Layer 11 of a small transformer language model trained on English Wikipedia (14 layers, counted from 0, width 128).
A neuron's activation on a vector x is GELU(weights . x), where the dot is the dot product.

Input weights of the MLP neurons that the questions are about. A number n stands for n times 0.011.
n17: 30 -14 20 18 -13 9 -5 43 -40 -6 -19 -16 5 -12 3 -6 15 -17 -39 35 -14 -40 -2 -16 -1 47 25 -22 21 44 8 24 -34 29 1 7 -1 -33 -15 18 21 14 17 7 -19 -4 -57 -3 -4 -6 16 -8 24 -21 0 -7 37 -40 6 -31 -43 9 53 -12 6 5 6 -39 21 -21 13 4 -14 -25 -10 -37 -5 16 -9 0 16 -34 -1 39 39 1 -14 53 -10 9 59 47 -7 -3 7 -7 30 10 -4 -2 8 -22 -24 1 36 -9 -4 6 4 18 -14 23 38 8 -44 31 -25 1 -24 -46 -60 -25 9 18 -10 -11 -8 17
n61: 30 -29 13 30 27 19 -9 -14 -19 -21 20 1 -28 -7 -2 -27 -65 69 1 5 1 6 -18 -26 -13 34 -8 -30 2 -8 -32 -5 10 8 -18 7 21 11 -13 17 20 -36 31 9 -25 59 -9 -2 -3 1 9 18 -14 10 -14 24 17 47 -6 -8 -18 -20 46 -31 -54 -6 -11 12 17 23 13 -5 -15 -8 29 3 -27 -1 -19 11 4 -40 -4 20 -10 -10 13 10 5 -16 25 -8 -15 -1 -13 50 -15 16 -19 12 -20 -1 7 40 -25 -1 -16 16 -21 -23 13 -2 -47 4 16 -5 -49 -63 0 -20 3 -33 -39 4 -25 -1 -20 1
n67: -38 -4 17 40 32 -37 -13 27 -7 57 61 -16 2 -16 -3 27 9 -7 19 8 51 37 0 -60 -41 -29 12 56 24 14 3 43 -46 -21 34 -4 1 30 -29 -39 8 25 -13 -36 29 6 9 -17 54 -23 28 12 13 49 -15 -33 24 -73 3 -45 -27 23 -1 -34 54 26 -2 -77 25 48 18 -6 -2 8 -12 12 2 15 -58 11 30 5 22 -32 1 3 3 -13 -15 -20 5 5 51 3 -92 -34 22 -53 10 5 -25 -12 -1 45 20 4 -11 14 12 -51 51 -2 -37 21 1 9 -17 -5 -57 -6 -28 55 -5 -1 11 -22 -7 -11
n88: -32 6 -18 -52 -29 -4 -11 -7 14 41 40 10 -24 -12 10 -8 -10 13 13 29 -5 -24 -5 -20 -26 5 42 7 -42 5 -1 16 8 3 -13 25 -19 -18 -42 2 5 -31 26 51 23 -36 -24 14 1 -35 -19 10 13 40 0 -12 11 -11 -7 -7 10 4 19 1 -6 8 8 0 -10 7 16 -12 -5 6 -9 -17 -17 -1 -31 -35 13 -27 27 -9 3 3 55 1 32 -21 -21 -37 -16 45 -39 -3 42 -19 23 -1 -2 -18 18 26 -25 2 -21 -2 16 17 0 43 -18 25 6 -12 9 1 -19 -60 17 -37 16 -33 7 -24 -3 18
n135: 39 13 25 -27 -16 -27 -12 11 9 0 -1 -25 24 -44 -3 12 21 -7 -18 -19 -11 27 9 6 13 -39 5 -28 -13 17 -41 10 29 11 13 -1 26 8 -20 25 47 6 -5 -26 -11 -26 18 -3 26 -14 22 -6 3 -18 20 -22 31 -23 -5 -23 -31 12 19 55 -1 31 26 -1 -1 4 18 2 -8 -14 0 -7 16 19 16 4 9 18 -37 -12 30 -17 4 -16 -1 -64 2 10 8 17 11 -8 -33 60 -36 6 25 4 -2 15 14 35 11 33 7 -24 6 -40 -24 9 27 21 24 25 31 -27 11 25 9 2 1 -34 -13 13
n170: -30 24 -3 -35 -3 -19 2 15 22 36 7 15 5 -13 1 38 -1 30 -12 20 11 -39 -30 -22 -36 5 -14 20 -6 -10 0 -1 10 -12 -20 -24 55 10 -19 27 -27 15 -14 13 -14 -40 6 17 -40 20 -35 -28 29 -22 32 -9 8 40 18 59 11 36 3 -8 -1 -1 21 11 22 17 16 22 12 -25 9 0 -45 -76 -28 8 -34 75 -3 -59 14 8 -31 -27 -15 19 -11 -13 18 35 -1 -24 -16 -61 39 16 -14 -27 -13 7 -6 28 -2 64 24 -23 25 -34 7 -1 17 -24 9 32 -10 27 -35 -12 16 -28 -34 5 -41 13
n177: 20 -8 -26 13 -15 -19 5 -30 -8 15 -49 20 -33 29 12 18 22 -25 -2 12 3 -11 -15 -28 -20 -6 16 16 -34 -41 -6 -26 7 14 -1 21 33 1 -11 14 -6 8 -31 6 35 -7 -24 -10 21 0 46 -37 14 -3 -22 -21 3 -32 -25 -15 -44 5 3 -25 -35 -11 -14 44 51 7 -1 18 -38 -15 6 -5 -15 39 27 -1 -14 -8 -2 -1 7 -18 -12 -17 -7 -4 -20 28 0 -30 34 -32 -24 -6 3 -17 -19 3 -19 3 15 18 -47 -22 -10 59 -2 9 37 17 -15 -37 11 22 3 -11 6 33 -8 33 12 8 -4 46
n190: 3 -15 33 -7 -14 -4 -13 -3 19 31 23 -5 -1 40 44 -30 -50 7 -4 -12 6 -3 -1 16 4 33 -49 -24 -4 -36 -35 -23 31 -31 -19 -45 33 -48 42 3 25 15 -27 -22 -35 -13 8 5 -8 28 5 21 25 -16 -43 -6 -13 -6 34 19 14 18 32 0 13 -8 12 36 2 24 37 -59 -21 0 -44 -10 -13 9 -10 -15 -13 -2 -21 12 39 -25 -12 -46 14 18 -28 -51 -13 -6 26 40 -22 -35 -23 -15 -12 10 21 -9 -4 8 -34 19 32 -4 -17 22 11 35 -48 1 9 30 -30 17 -5 -1 8 -45 1 9 19 -27
n191: 28 19 18 -37 7 36 -13 19 -23 -13 -8 32 -14 -19 18 -18 -43 -17 -13 12 3 -54 -40 23 14 28 -12 -3 -19 -37 12 15 -13 -25 -20 57 -24 -8 33 -27 25 39 14 -3 -1 -6 -41 52 24 -8 -27 -29 11 24 -1 -19 -26 17 6 -14 -20 42 -22 -17 0 24 -17 3 29 -10 47 -3 34 17 -55 -11 -36 43 -1 25 46 -1 -23 -3 20 -3 -36 -27 29 35 8 -61 -11 25 18 -2 25 -24 -8 5 48 -39 8 30 5 2 -18 59 -18 51 19 18 11 -1 -16 34 -21 22 -28 12 -4 -38 -8 39 2 -19 17 8
n217: -44 -42 -40 4 19 -15 2 3 -24 -12 20 12 -4 40 0 -22 6 -19 9 20 4 33 -3 -26 3 7 39 60 39 7 1 -7 26 6 4 4 17 19 -3 -8 9 -16 -23 -6 44 -38 -11 22 -22 -9 10 -24 -1 29 11 -3 2 22 -18 -12 14 37 -24 44 6 -1 18 60 -2 -8 34 -37 -8 -5 -42 12 23 20 -16 54 -20 5 20 26 6 -3 25 -19 -10 -6 18 20 9 24 -26 26 -19 67 -37 14 1 -3 26 18 -22 -33 -1 -19 15 -12 2 -21 -25 -2 6 23 -22 40 -12 -14 -45 -1 17 -1 -3 18 -14 8
n274: -24 -7 36 27 8 -8 27 -4 14 52 28 21 28 -14 -23 -24 -27 -15 -12 -13 13 -31 -35 -30 29 7 14 -5 -8 60 -5 -24 -4 6 11 18 55 23 -12 -12 13 -19 27 -9 16 11 -14 6 1 27 -3 45 51 -17 -24 1 -30 -12 49 -18 -11 -28 -22 -30 -9 37 -3 -2 -2 8 -3 2 5 9 38 -3 -36 -20 -17 -2 26 -20 -12 -3 5 0 -10 -19 -26 34 1 -16 20 1 -24 -43 13 -21 -37 -4 30 21 -33 -42 -58 -8 -62 31 -15 23 27 -36 17 47 18 -5 2 -26 -42 -40 -12 35 28 -24 1 18 17 -32
n281: -1 -10 -14 17 0 -45 24 20 12 -22 -21 -7 6 -8 6 -17 -9 6 5 13 35 46 7 37 4 -45 -4 51 -11 22 -17 18 7 5 33 26 -7 37 -19 -10 25 -24 -35 -34 34 -7 13 34 42 -28 37 -22 -11 12 -14 1 35 -8 32 -3 -7 56 13 14 -10 -4 8 -4 -22 20 5 11 -21 30 37 -32 -27 -10 -22 2 -33 10 -4 -31 -3 -23 5 13 -12 7 -15 -26 -35 20 24 17 -7 5 -6 3 -25 12 -36 8 -17 -22 -15 14 -8 36 34 18 -5 -6 -44 -24 10 52 -9 47 36 -17 10 68 8 -31 -12 -13
n291: 49 37 39 -26 35 -40 -12 -8 36 28 8 1 24 -2 -32 1 -2 40 38 4 29 29 44 -3 3 -7 -16 21 -15 46 8 7 -44 -22 22 -11 -25 57 17 1 22 -11 -2 -47 -43 40 9 -60 8 26 -40 49 40 19 7 7 -52 -4 0 28 -12 -19 21 -18 -29 -7 26 -18 34 35 41 -4 -28 27 -13 -3 -22 -31 -8 12 -9 -16 -10 -16 -14 8 -14 18 -18 42 -12 -13 -25 38 34 -32 -14 -44 13 2 2 9 -54 2 -24 13 9 34 -44 7 -47 0 -22 19 33 7 16 18 34 13 -22 56 -19 -29 33 -12 -12 -33
n298: 11 -42 -18 8 -16 36 -22 12 -11 5 -4 -1 -18 23 10 4 -27 34 -19 18 7 34 8 -32 -13 20 23 36 -25 -71 28 -25 -26 15 0 -37 -1 45 -11 -26 57 -44 -8 38 -34 25 17 15 30 11 21 8 -19 -17 24 -4 -39 -12 -8 8 27 -6 -1 47 -18 -28 22 -35 -5 -2 8 -1 22 11 -39 23 -26 -13 23 -16 1 24 -46 15 -11 1 -1 -39 58 -36 -1 0 2 10 46 15 20 3 -15 0 -25 13 -41 -7 -16 -6 2 -30 26 -11 8 16 16 4 0 -28 4 -22 33 0 -24 -6 3 -36 -2 27 -20 -3
n309: 11 3 -31 -12 26 24 -19 10 -15 66 -2 61 -7 3 -1 -22 37 -15 -14 0 -9 -25 1 -31 43 -12 32 -1 -7 24 -18 3 -13 -20 -16 31 -2 -7 -12 -17 23 -68 31 -21 -5 -1 -5 -31 47 -25 11 -9 -25 -35 12 -5 -5 -29 -20 38 10 11 -6 -16 -3 -20 3 5 3 41 -10 -3 15 4 -3 12 18 38 6 -25 25 6 -20 1 -7 20 -10 26 5 -30 15 12 -15 -8 81 -1 1 1 -7 -25 29 -3 -7 -18 8 25 -9 -3 -36 -32 15 20 32 -5 15 -12 7 -17 -19 -7 4 -22 -8 50 -23 15 19 16
n315: 3 -14 -13 7 -9 -5 -8 -26 3 -11 11 18 -32 -14 10 -10 9 -14 19 14 3 36 -43 27 -17 -9 -39 -25 -12 6 37 10 -1 -52 -22 34 34 12 6 9 18 2 -33 -34 16 -48 -60 22 -11 -10 -2 1 10 -10 12 25 10 23 -11 -32 -23 10 -11 0 -6 18 17 11 19 -10 -7 -40 -4 -28 -6 12 -4 -3 -12 29 -24 -42 -29 46 -1 -4 5 -39 9 -21 9 20 17 21 -2 -1 -21 45 36 15 44 -19 -15 -21 -32 10 3 16 27 29 16 21 -4 -11 3 32 3 15 -38 14 -9 3 -3 -37 9 -30 1 5
n327: 7 6 -29 18 -17 -22 -8 -13 28 -4 -2 14 1 -55 9 -1 0 49 -3 -2 19 1 -16 -8 7 17 17 18 -4 -2 -38 -11 -12 36 -21 -21 8 44 6 -37 31 -22 -18 0 -23 62 28 23 36 -3 35 -9 18 -25 -9 1 -5 -24 -3 -6 -18 -42 15 -23 23 -26 2 8 26 20 11 -16 12 -44 34 14 -9 13 8 -11 -26 44 32 33 -20 3 -43 0 35 -29 10 -42 -12 -51 -18 37 12 2 -37 -6 -11 8 -32 -35 21 -18 26 -29 -36 2 34 -10 45 -65 -20 -6 33 -37 -35 1 17 28 7 34 32 -4 -11 7
n340: -35 4 1 4 27 -14 2 -23 10 20 -5 17 38 12 -23 -38 -11 -7 9 23 -45 9 -26 -36 38 5 -14 2 8 9 -45 9 2 -8 -7 16 21 -16 -21 7 -37 27 3 15 -8 -23 -20 -9 12 7 -1 46 -28 33 2 -7 -5 -2 -13 -9 35 19 18 -20 -31 2 15 9 -64 17 -6 -37 -16 -18 41 1 23 -15 8 5 -1 -19 2 17 15 17 -10 10 2 -11 10 -2 -22 -3 10 -5 -17 -10 -16 -8 7 -5 21 -21 9 -4 17 7 24 7 -3 6 5 20 16 -14 3 -1 13 3 -14 9 7 -13 -29 19 -17 12
n342: 8 -26 33 -22 -7 -27 -5 -25 20 -36 9 1 8 5 -25 10 15 -48 1 5 6 -4 12 5 -18 16 -13 -32 11 -34 -16 13 19 50 -3 16 13 38 -9 15 0 23 -3 -5 7 17 30 47 -20 -18 3 -15 14 42 21 -10 9 -6 19 3 -9 -2 15 -7 -36 -48 0 -23 42 -24 -30 -23 -3 -9 -8 -7 17 -2 -40 -23 -1 22 -13 -23 1 -47 -31 -9 -26 -4 -34 31 34 18 -18 1 -34 22 43 -32 13 -7 -2 5 -29 -17 -48 -2 4 27 8 -43 -15 -12 18 11 13 9 -21 -4 18 -4 -28 0 -3 13 -21 28
n355: 19 -27 6 11 -17 51 76 19 -6 33 -19 -15 -19 -21 -73 -8 -21 9 37 57 38 10 -11 29 31 -5 22 16 42 -8 -9 -17 0 22 11 3 0 -14 -7 -62 -17 20 -27 9 3 -14 31 -50 6 0 9 -28 53 -42 -54 31 -23 -12 18 -1 18 9 2 35 49 -43 -11 19 9 -24 8 7 -19 1 9 -12 -55 2 6 -23 26 11 -8 -5 10 1 5 -17 9 -13 73 -7 31 0 7 -13 2 20 13 -30 -24 12 -3 8 10 -4 -13 -25 18 -37 -22 25 -20 -30 -48 22 -1 -40 -8 -7 45 7 -3 -7 23 -17 5 24
n359: -31 -40 6 -20 -2 -29 -37 -9 21 -19 -23 24 -36 6 -28 -5 18 10 7 -12 11 15 -8 10 -13 -11 7 20 -1 5 48 -5 -11 -8 -20 -22 -19 -6 -13 -39 -15 7 8 -29 -35 35 14 29 -46 -10 5 -50 14 13 15 -43 -37 -3 -12 -30 7 -9 20 -57 16 15 18 -13 -34 -7 17 19 10 -7 -9 3 -29 -11 11 -20 38 -32 19 -41 5 -5 -27 -20 -18 -5 7 -7 17 13 -10 -31 11 13 24 -28 -46 36 -2 -12 -7 -9 -16 39 26 -8 -19 -6 -8 -17 -5 24 -19 30 -18 -9 8 18 10 -26 -21 -34 13 28
n385: -5 -16 -40 -10 -22 40 -23 -21 -1 33 25 -25 1 19 17 17 8 -29 -11 11 20 -8 56 12 17 28 -3 -5 37 29 -46 22 15 -10 -61 -15 -15 -22 7 10 -8 -15 12 -13 12 9 6 -7 -29 -19 -10 -1 -26 -11 6 14 -10 19 15 -24 -30 18 15 12 33 35 -3 -12 9 10 -21 -9 -4 11 14 25 23 -21 2 19 23 31 13 16 -48 26 -4 17 16 3 -9 6 43 27 -5 60 17 49 -28 -10 -16 18 23 -38 -10 11 8 -27 34 -30 -30 0 -16 0 13 1 -12 1 -1 -30 3 9 -3 1 29 -13 43 10
n389: 16 23 -25 -15 -18 -2 -41 -25 -21 -11 -52 13 12 29 -18 7 3 -7 -16 44 6 -2 -32 -8 -36 29 51 -54 13 43 -47 -41 -13 -27 -34 -21 29 7 8 24 -11 -27 -34 -9 20 0 9 -37 -5 -1 -53 12 60 34 34 36 24 12 -19 19 25 26 30 -21 -4 -11 -12 63 -3 -10 12 -27 -14 -1 -12 37 -22 -27 -26 -4 -2 42 -7 -24 -1 -34 -48 -2 -45 -2 -26 -4 7 -3 -5 14 25 -8 -24 -16 12 48 1 10 17 4 0 -18 27 -13 -8 -5 13 1 -39 -31 46 11 29 -11 20 40 0 -12 29 -10 5 -10
n390: 36 6 -19 -1 -4 1 -35 19 17 -14 -17 22 2 -29 -35 43 42 -9 14 10 17 7 -10 -26 24 9 3 16 -10 -58 -28 -19 26 1 21 -28 -8 -48 24 8 -36 -9 34 12 -19 -19 -7 -9 3 30 -29 16 26 -7 -7 63 24 -15 -44 41 -2 -20 26 -1 -17 -31 12 5 -8 -19 26 -40 31 36 -17 -14 -27 10 25 -1 -26 1 -30 13 -7 -7 5 -11 11 -24 -4 -45 17 8 27 13 1 -36 21 -6 31 -3 -40 1 4 -10 -13 -7 -13 5 15 1 14 12 -1 19 -20 -19 -11 -16 -6 -1 -31 11 -14 12 -30 -29
n403: -22 -8 -16 -13 -12 1 -22 29 31 -15 35 -12 34 -7 -25 -17 33 25 -1 -30 26 -6 18 -24 -42 17 -8 -8 -6 -48 5 -4 23 -34 -10 22 -20 -42 -7 -36 19 -16 15 -31 -10 -19 38 -19 15 -1 7 -22 36 10 -3 22 3 23 -1 -16 7 -21 44 -3 -24 12 7 12 1 7 13 0 2 -5 4 12 -12 -16 -14 -5 6 -38 -1 39 -14 -9 5 -6 30 -18 -23 16 12 22 32 -9 -20 -13 15 -41 1 43 32 27 -6 23 -7 -23 23 -22 -22 -19 -6 22 -41 -2 11 21 -31 6 -24 4 20 -37 5 -17 -4 -18
n404: 4 11 -6 25 -17 -1 -27 2 15 -26 -19 -21 30 4 -4 6 34 11 -15 -25 26 21 -15 -10 1 -6 16 -7 20 -22 5 13 27 25 8 9 -58 7 -17 3 18 9 -15 -7 -14 -54 -6 -15 23 29 -31 18 -9 11 15 12 14 -17 -10 -5 31 -6 9 -28 41 -10 -33 24 -26 40 -2 -24 8 19 -2 -4 -4 11 15 -44 -13 -14 -10 -30 -19 -1 -70 -1 26 -38 7 7 10 22 32 -27 8 -7 14 7 -12 24 44 -10 2 0 -40 41 -1 -8 37 -11 -14 9 -12 -7 3 -7 13 4 -4 -11 2 -13 -14 28 28 -19
n405: 16 -2 37 28 -6 49 -23 -17 -1 -30 -2 -17 6 -30 12 -28 62 -17 8 -12 25 -29 -4 -25 -14 -7 -13 -10 37 -22 19 4 -7 -52 -4 21 -37 -18 -37 -17 -6 16 -29 -7 -27 0 -4 27 48 37 13 5 55 -19 23 2 49 28 2 -2 -29 -24 -10 -3 8 -36 10 6 -36 -5 9 -14 -23 -39 8 -3 -33 -8 3 -7 7 57 -45 5 37 15 19 -43 21 14 -23 -29 8 -16 35 0 66 -31 30 48 3 -65 -10 -27 13 46 -11 15 18 14 -5 17 8 -15 -1 -4 19 -1 47 -46 17 22 8 -49 -2 -2 25 -7
n469: -3 -27 13 2 -9 8 13 37 -11 19 24 -27 -5 14 9 -27 16 4 8 3 -15 31 7 15 4 15 25 -15 50 -34 10 -57 7 -5 27 -11 11 -13 -24 -61 -2 25 -72 1 -21 -5 4 1 -3 13 9 -8 2 -25 -30 12 31 6 8 1 2 17 54 -10 -33 3 -43 13 39 -17 -18 24 2 1 -45 26 -10 16 3 -23 15 23 19 -7 7 -16 6 17 -18 -2 -15 14 25 -24 26 -20 -13 5 -13 13 -1 32 6 -5 -5 33 34 -15 -3 13 38 -24 -12 -10 29 -27 -13 1 -23 18 -10 -20 11 -12 25 10 31 39
n498: 17 11 3 7 14 -4 4 33 0 -27 1 29 -42 -5 4 15 -16 -21 0 -24 -27 11 9 10 -43 5 33 -9 -29 -44 -23 20 16 -24 -65 24 10 -18 -21 1 -7 -22 7 -20 28 22 5 -23 17 -4 28 -45 -17 -27 -3 11 -26 -3 -17 0 1 4 36 -6 10 10 1 -20 -8 35 3 5 -5 6 -15 -14 0 17 38 49 28 -6 2 -4 35 -18 -36 31 14 -5 20 -5 12 0 3 19 25 -23 -23 -20 12 8 20 33 -24 16 -21 6 36 11 4 37 12 11 -24 17 2 -16 -23 -17 35 -6 -36 3 -35 3 -38 0
n502: -5 30 31 13 -39 20 3 27 16 -16 30 5 8 -38 18 -14 -15 22 6 11 17 -36 -57 -10 -11 -24 -1 5 -7 1 26 -31 8 9 -1 -8 1 -8 -27 -11 1 6 10 -24 4 28 18 -54 15 23 -11 6 15 -1 21 31 7 48 21 -6 -19 -2 4 17 -7 23 -13 24 3 27 20 44 -54 7 -22 14 -12 48 -31 4 -12 36 6 -35 -4 -26 17 -61 4 1 41 -21 -59 -9 30 14 12 -17 -19 7 -26 4 -8 48 -42 22 -36 -15 33 26 -5 -44 39 -34 -4 15 -5 -23 -20 48 4 10 -34 -36 9 32 -8 -13

Each question shows a token from some text and the vector x that enters the MLP there. A number n stands for n times 0.048.

"ion": -14 -14 -2 1 -25 -4 29 11 0 -33 -11 -21 17 20 16 6 -12 8 26 -3 -30 6 60 6 -24 13 7 18 -6 -2 37 -4 -1 7 -30 28 1 16 18 10 -38 -5 -1 -2 13 17 8 29 30 8 0 -11 -11 -13 -2 -6 19 36 26 -27 37 -31 -2 -5 33 -16 2 9 28 7 -24 20 8 32 23 38 46 -17 24 12 22 -9 -24 28 -37 -1 47 -20 -31 -9 -27 -5 -13 -32 17 -1 -43 -21 17 0 -4 20 9 2 32 42 1 -1 -7 7 -14 28 10 -8 -9 41 -20 2 17 4 -11 -36 -19 2 -44 7 -23 -4
The most active neuron and its activation: n403, at about 2.5

"a": -2 -4 20 9 -19 -10 54 -6 -5 -8 -2 -5 32 15 4 -9 -29 -1 33 24 -10 2 47 -4 -4 16 8 -2 -17 -5 -5 -21 11 20 -5 19 -9 21 47 22 -45 -7 -11 20 16 13 -20 33 13 -1 -24 -11 -26 12 13 15 3 7 29 -18 23 -24 -22 4 42 -6 14 -3 1 -5 16 3 10 26 7 25 46 0 11 -21 23 -6 -9 4 -28 -21 49 -19 -34 -1 -41 -14 -1 3 0 5 -21 -15 16 27 12 28 -5 -26 19 7 0 -15 5 7 -6 37 6 -33 -16 43 -12 17 65 14 -18 -1 -25 3 -18 -17 -21 -5
The most active neuron and its activation: n342, at about 1.1

"riv": -18 -12 5 9 -31 -29 8 5 -20 24 -25 -15 8 -6 0 -6 3 -26 26 0 -54 -7 34 3 -5 5 1 -1 -10 20 18 -15 -13 26 -32 18 -22 20 23 16 -13 16 1 28 17 10 3 22 3 -11 19 -25 -5 30 3 -14 21 35 6 -4 3 -19 -33 -38 20 19 28 19 6 6 11 15 -3 42 18 33 40 -6 32 -12 16 -12 -27 -9 -11 -3 47 4 -36 8 -8 21 5 -22 -2 -26 -13 -9 39 1 6 -7 1 -23 27 59 22 -10 -17 -2 -10 12 16 22 -5 38 -8 -12 46 0 11 9 -24 3 -35 -21 -33 -50
The neuron with the highest activation: n177

"later ": -21 1 7 5 -23 -9 -2 19 -25 -4 -1 -19 20 24 28 40 7 8 45 6 -25 1 19 -1 -11 8 -5 15 -7 -11 9 -2 -4 38 -10 7 -12 11 17 14 3 0 23 1 -15 0 13 16 17 -1 -3 -19 1 -3 -3 15 16 21 31 -6 3 -13 11 -14 67 0 -6 25 19 13 14 12 12 22 0 4 14 6 12 -20 33 4 -5 10 -21 18 20 22 -1 -25 1 -21 -9 -15 -15 14 -21 1 24 16 1 53 22 -18 46 27 -4 -11 -32 -12 22 29 -6 5 23 26 -4 -10 39 -2 -12 13 -25 -2 -24 -3 -12 0
The neuron with the highest activation: n404

"| ": -22 -1 5 4 -46 -21 20 7 -16 -6 -6 -4 7 -7 21 7 -14 -23 22 -16 -40 19 -3 18 -8 12 -6 -2 -9 -10 16 -34 -4 7 -33 -3 -5 17 29 -1 14 -1 0 -12 6 -1 -9 31 0 -2 -8 -2 8 -25 -5 12 11 1 40 5 2 -12 -8 -12 77 -8 3 3 3 5 5 19 5 21 -21 30 28 -7 29 2 18 -1 -4 3 -22 -9 29 -11 8 17 -21 -24 -16 -25 -8 -3 -23 -3 27 1 4 19 -1 -10 28 23 -9 -18 -23 3 4 8 18 14 -9 28 -7 -1 3 -11 -3 -2 -5 19 -33 0 -23 -14
The neuron with the highest activation: n190

"ography": -25 2 10 24 -49 -21 54 -14 -14 -4 -5 0 17 28 18 -5 3 -7 12 -20 -31 16 26 2 -17 15 -6 41 -9 0 5 -5 23 0 -28 38 -8 15 39 -3 -30 2 1 -3 23 8 6 52 7 4 -24 -19 -28 0 -4 4 32 10 25 -13 4 -9 -9 -1 48 6 -8 3 11 2 9 16 7 54 -1 18 12 -14 4 5 19 -16 -18 10 -16 -24 7 16 -40 -3 -17 -10 2 -32 25 9 -54 -13 11 13 16 11 12 -12 30 26 -2 0 -30 -11 -8 25 16 -14 -9 45 -7 6 35 9 -15 -21 -14 32 -33 3 -9 -7
The most active neuron and its activation: n281, at about 3.8

"Film": -17 17 3 21 -60 -26 55 -2 -14 0 -4 -21 5 18 15 -4 7 -2 17 -18 -45 29 17 4 -3 10 9 53 -7 18 9 -3 24 2 -14 19 -6 31 33 1 -11 -15 -9 -15 -3 10 2 31 -18 -11 -33 -15 -30 7 -3 -3 51 25 45 -5 21 -7 15 -15 37 5 -16 23 15 4 2 1 -2 40 2 38 -3 -28 31 -12 18 -12 -12 11 -18 -7 15 -1 -47 18 1 -24 -3 -24 11 10 -44 -19 23 32 12 12 4 -11 37 21 11 -3 -21 -21 -5 20 13 4 -13 34 10 3 21 7 14 -1 2 15 -26 10 -14 -11
The two highest activations, in order: n281, n469

"O": -67 9 21 19 -18 -18 32 16 -45 8 -13 -11 29 -12 7 12 -3 -12 12 -21 -9 18 27 -15 2 14 -20 4 -32 19 4 -37 -11 11 -43 -1 -8 4 27 2 1 -15 -10 11 24 13 -12 30 -24 7 -20 -7 12 -4 -13 -2 24 24 38 2 -6 0 -21 2 17 20 32 12 0 17 -14 13 8 36 3 25 3 -9 10 -23 11 19 -10 23 -34 -2 48 -16 -24 -5 -7 -10 -37 -16 -10 -7 -18 4 10 4 27 16 40 -33 4 22 3 3 -30 -15 5 28 -17 42 -1 54 -40 9 45 13 3 -2 -8 7 8 -13 -17 -28
The neuron with the highest activation: n274

"ens": 5 -13 19 2 -25 2 1 -4 -26 -7 3 2 27 -1 13 -14 1 5 39 -6 -64 -41 4 -3 -6 5 -3 6 21 -3 43 -24 2 19 -18 6 -13 14 32 4 1 24 -36 10 20 27 4 33 11 -2 4 -13 -2 15 -1 22 39 23 31 -8 26 -25 -29 -30 31 4 12 1 -5 -19 -10 -6 26 0 5 32 17 -33 14 -23 29 5 -22 -2 -26 26 64 -9 -28 1 -14 4 -6 -5 5 -11 -4 -5 34 12 12 42 25 -34 16 16 6 -1 -1 -7 14 8 -9 15 -13 63 -16 -13 24 5 -12 -6 -27 5 -28 -5 -5 -22
The two highest activations, in order: n405, n469

"yl": 25 -28 14 -4 -26 4 29 -28 -13 14 -9 -6 39 16 20 -21 1 4 28 1 -18 14 51 4 -11 18 9 -1 -29 12 10 -10 0 19 8 32 -19 18 22 25 -11 28 -4 17 2 27 -4 34 -12 8 -8 -20 3 34 2 7 12 35 39 -8 6 -29 -46 19 20 14 -25 4 -4 -6 1 15 12 -9 12 53 34 -2 26 -27 26 -1 -32 -6 -44 18 34 -10 -46 -4 -42 1 -4 -27 -25 1 -3 -8 22 31 -1 34 4 -7 28 28 4 9 -29 -15 -1 13 21 10 -16 27 -27 -8 32 20 -13 -8 -39 -13 -22 11 -2 -4
The neuron with the highest activation: n342

"Vide": -4 1 -6 13 -48 -23 50 -19 1 1 -11 0 16 2 17 2 6 -2 9 5 -33 28 18 -1 -13 20 -9 18 -14 5 19 -8 16 3 -27 11 9 13 36 23 -22 15 24 9 18 -2 -1 23 -17 -30 -16 -28 -12 -1 -3 1 43 23 32 -23 25 -7 14 12 43 -4 -5 10 7 23 -8 6 29 35 1 4 36 -14 39 6 37 -9 -20 16 -19 16 35 -18 -18 -2 -16 -22 24 -19 -9 -5 -37 -8 28 41 20 30 -14 1 50 7 15 13 -5 -18 11 3 1 19 -21 13 10 16 35 -12 -4 -2 5 10 -50 -12 -28 -27
The most active neuron and its activation: n135, at about 1.9

"1 ": 6 -10 11 17 -10 -21 32 11 -24 -7 10 -9 35 -4 23 2 0 10 40 -12 -48 6 -3 4 -18 -9 7 21 -21 -5 11 -19 -11 12 1 7 -13 36 19 1 -16 -29 24 -4 -7 11 4 0 -25 -4 2 -6 -12 5 10 26 6 49 36 -4 17 -15 -5 -24 60 3 2 0 0 25 -8 2 5 25 11 34 19 4 6 8 15 0 -15 1 -32 11 42 -16 8 18 -4 -20 6 -10 9 8 -36 11 8 36 8 13 36 -38 27 21 -3 1 -23 2 -1 31 24 22 -4 38 -24 -26 16 6 -9 -3 -8 28 -7 5 -22 -22
Which three neurons fire most, strongest first? n61, n502, n385

"I ": -28 11 3 16 -29 -8 23 3 -22 -14 3 -28 22 19 29 7 21 5 56 -3 -12 25 2 12 -12 12 8 22 -4 -2 8 -18 -16 19 -13 3 -2 41 20 -26 -13 8 0 -1 15 -7 -2 23 -29 5 -4 0 -10 -8 -19 5 -7 26 32 -12 -4 -23 25 -8 50 19 -10 2 -4 5 -7 11 25 3 0 27 36 -13 18 -18 28 5 24 8 -12 21 52 2 -4 -27 15 -24 8 -14 12 -12 -33 -34 13 6 -18 37 20 -16 33 5 11 -28 -9 -19 16 -1 7 7 15 18 -49 -15 17 -7 -25 6 -24 -11 -38 2 2 -11
Which three neurons fire most, strongest first? n469, n67, n385

"\": ": 1 11 13 4 -53 -1 10 -1 -25 -4 7 -5 11 16 41 16 2 -2 11 -26 -27 18 19 -3 -34 27 -13 12 -14 -13 4 -35 -6 26 -17 8 3 32 -1 -8 -2 8 -7 11 1 2 -8 44 10 -9 -7 -24 -11 -3 0 8 -9 -1 52 -6 26 -32 5 -13 59 -9 -3 8 11 -5 4 8 24 40 -27 25 24 6 41 3 20 -20 -3 21 -24 -1 15 -16 7 -16 -25 -27 -19 -20 -3 11 -23 -2 0 20 -5 33 0 -7 16 16 -13 -1 -9 1 24 3 7 2 3 38 -11 4 33 -1 -4 -17 -25 1 -18 -2 -8 -22
The neuron with the highest activation: n298

"each ": -6 4 9 18 -25 -20 32 15 -19 -11 -5 -24 21 -6 -2 9 1 -3 30 2 -41 6 2 -13 -18 -10 -5 6 -2 2 8 -13 -4 41 -25 4 6 24 26 5 -3 -1 9 4 -9 -11 -7 -1 6 -1 -22 -7 -11 11 -1 8 13 12 39 -22 14 -34 30 -18 67 -2 -9 -6 4 14 13 0 18 8 14 8 57 -4 14 -32 35 8 0 -1 -20 -1 24 10 20 10 -3 -10 18 -32 7 11 -44 4 17 40 4 27 -3 -11 25 10 -10 -5 -9 -2 -11 31 19 21 -6 36 -9 2 24 -33 -32 -15 -13 -6 -22 -1 -26 1
The two highest activations, in order: n17, n404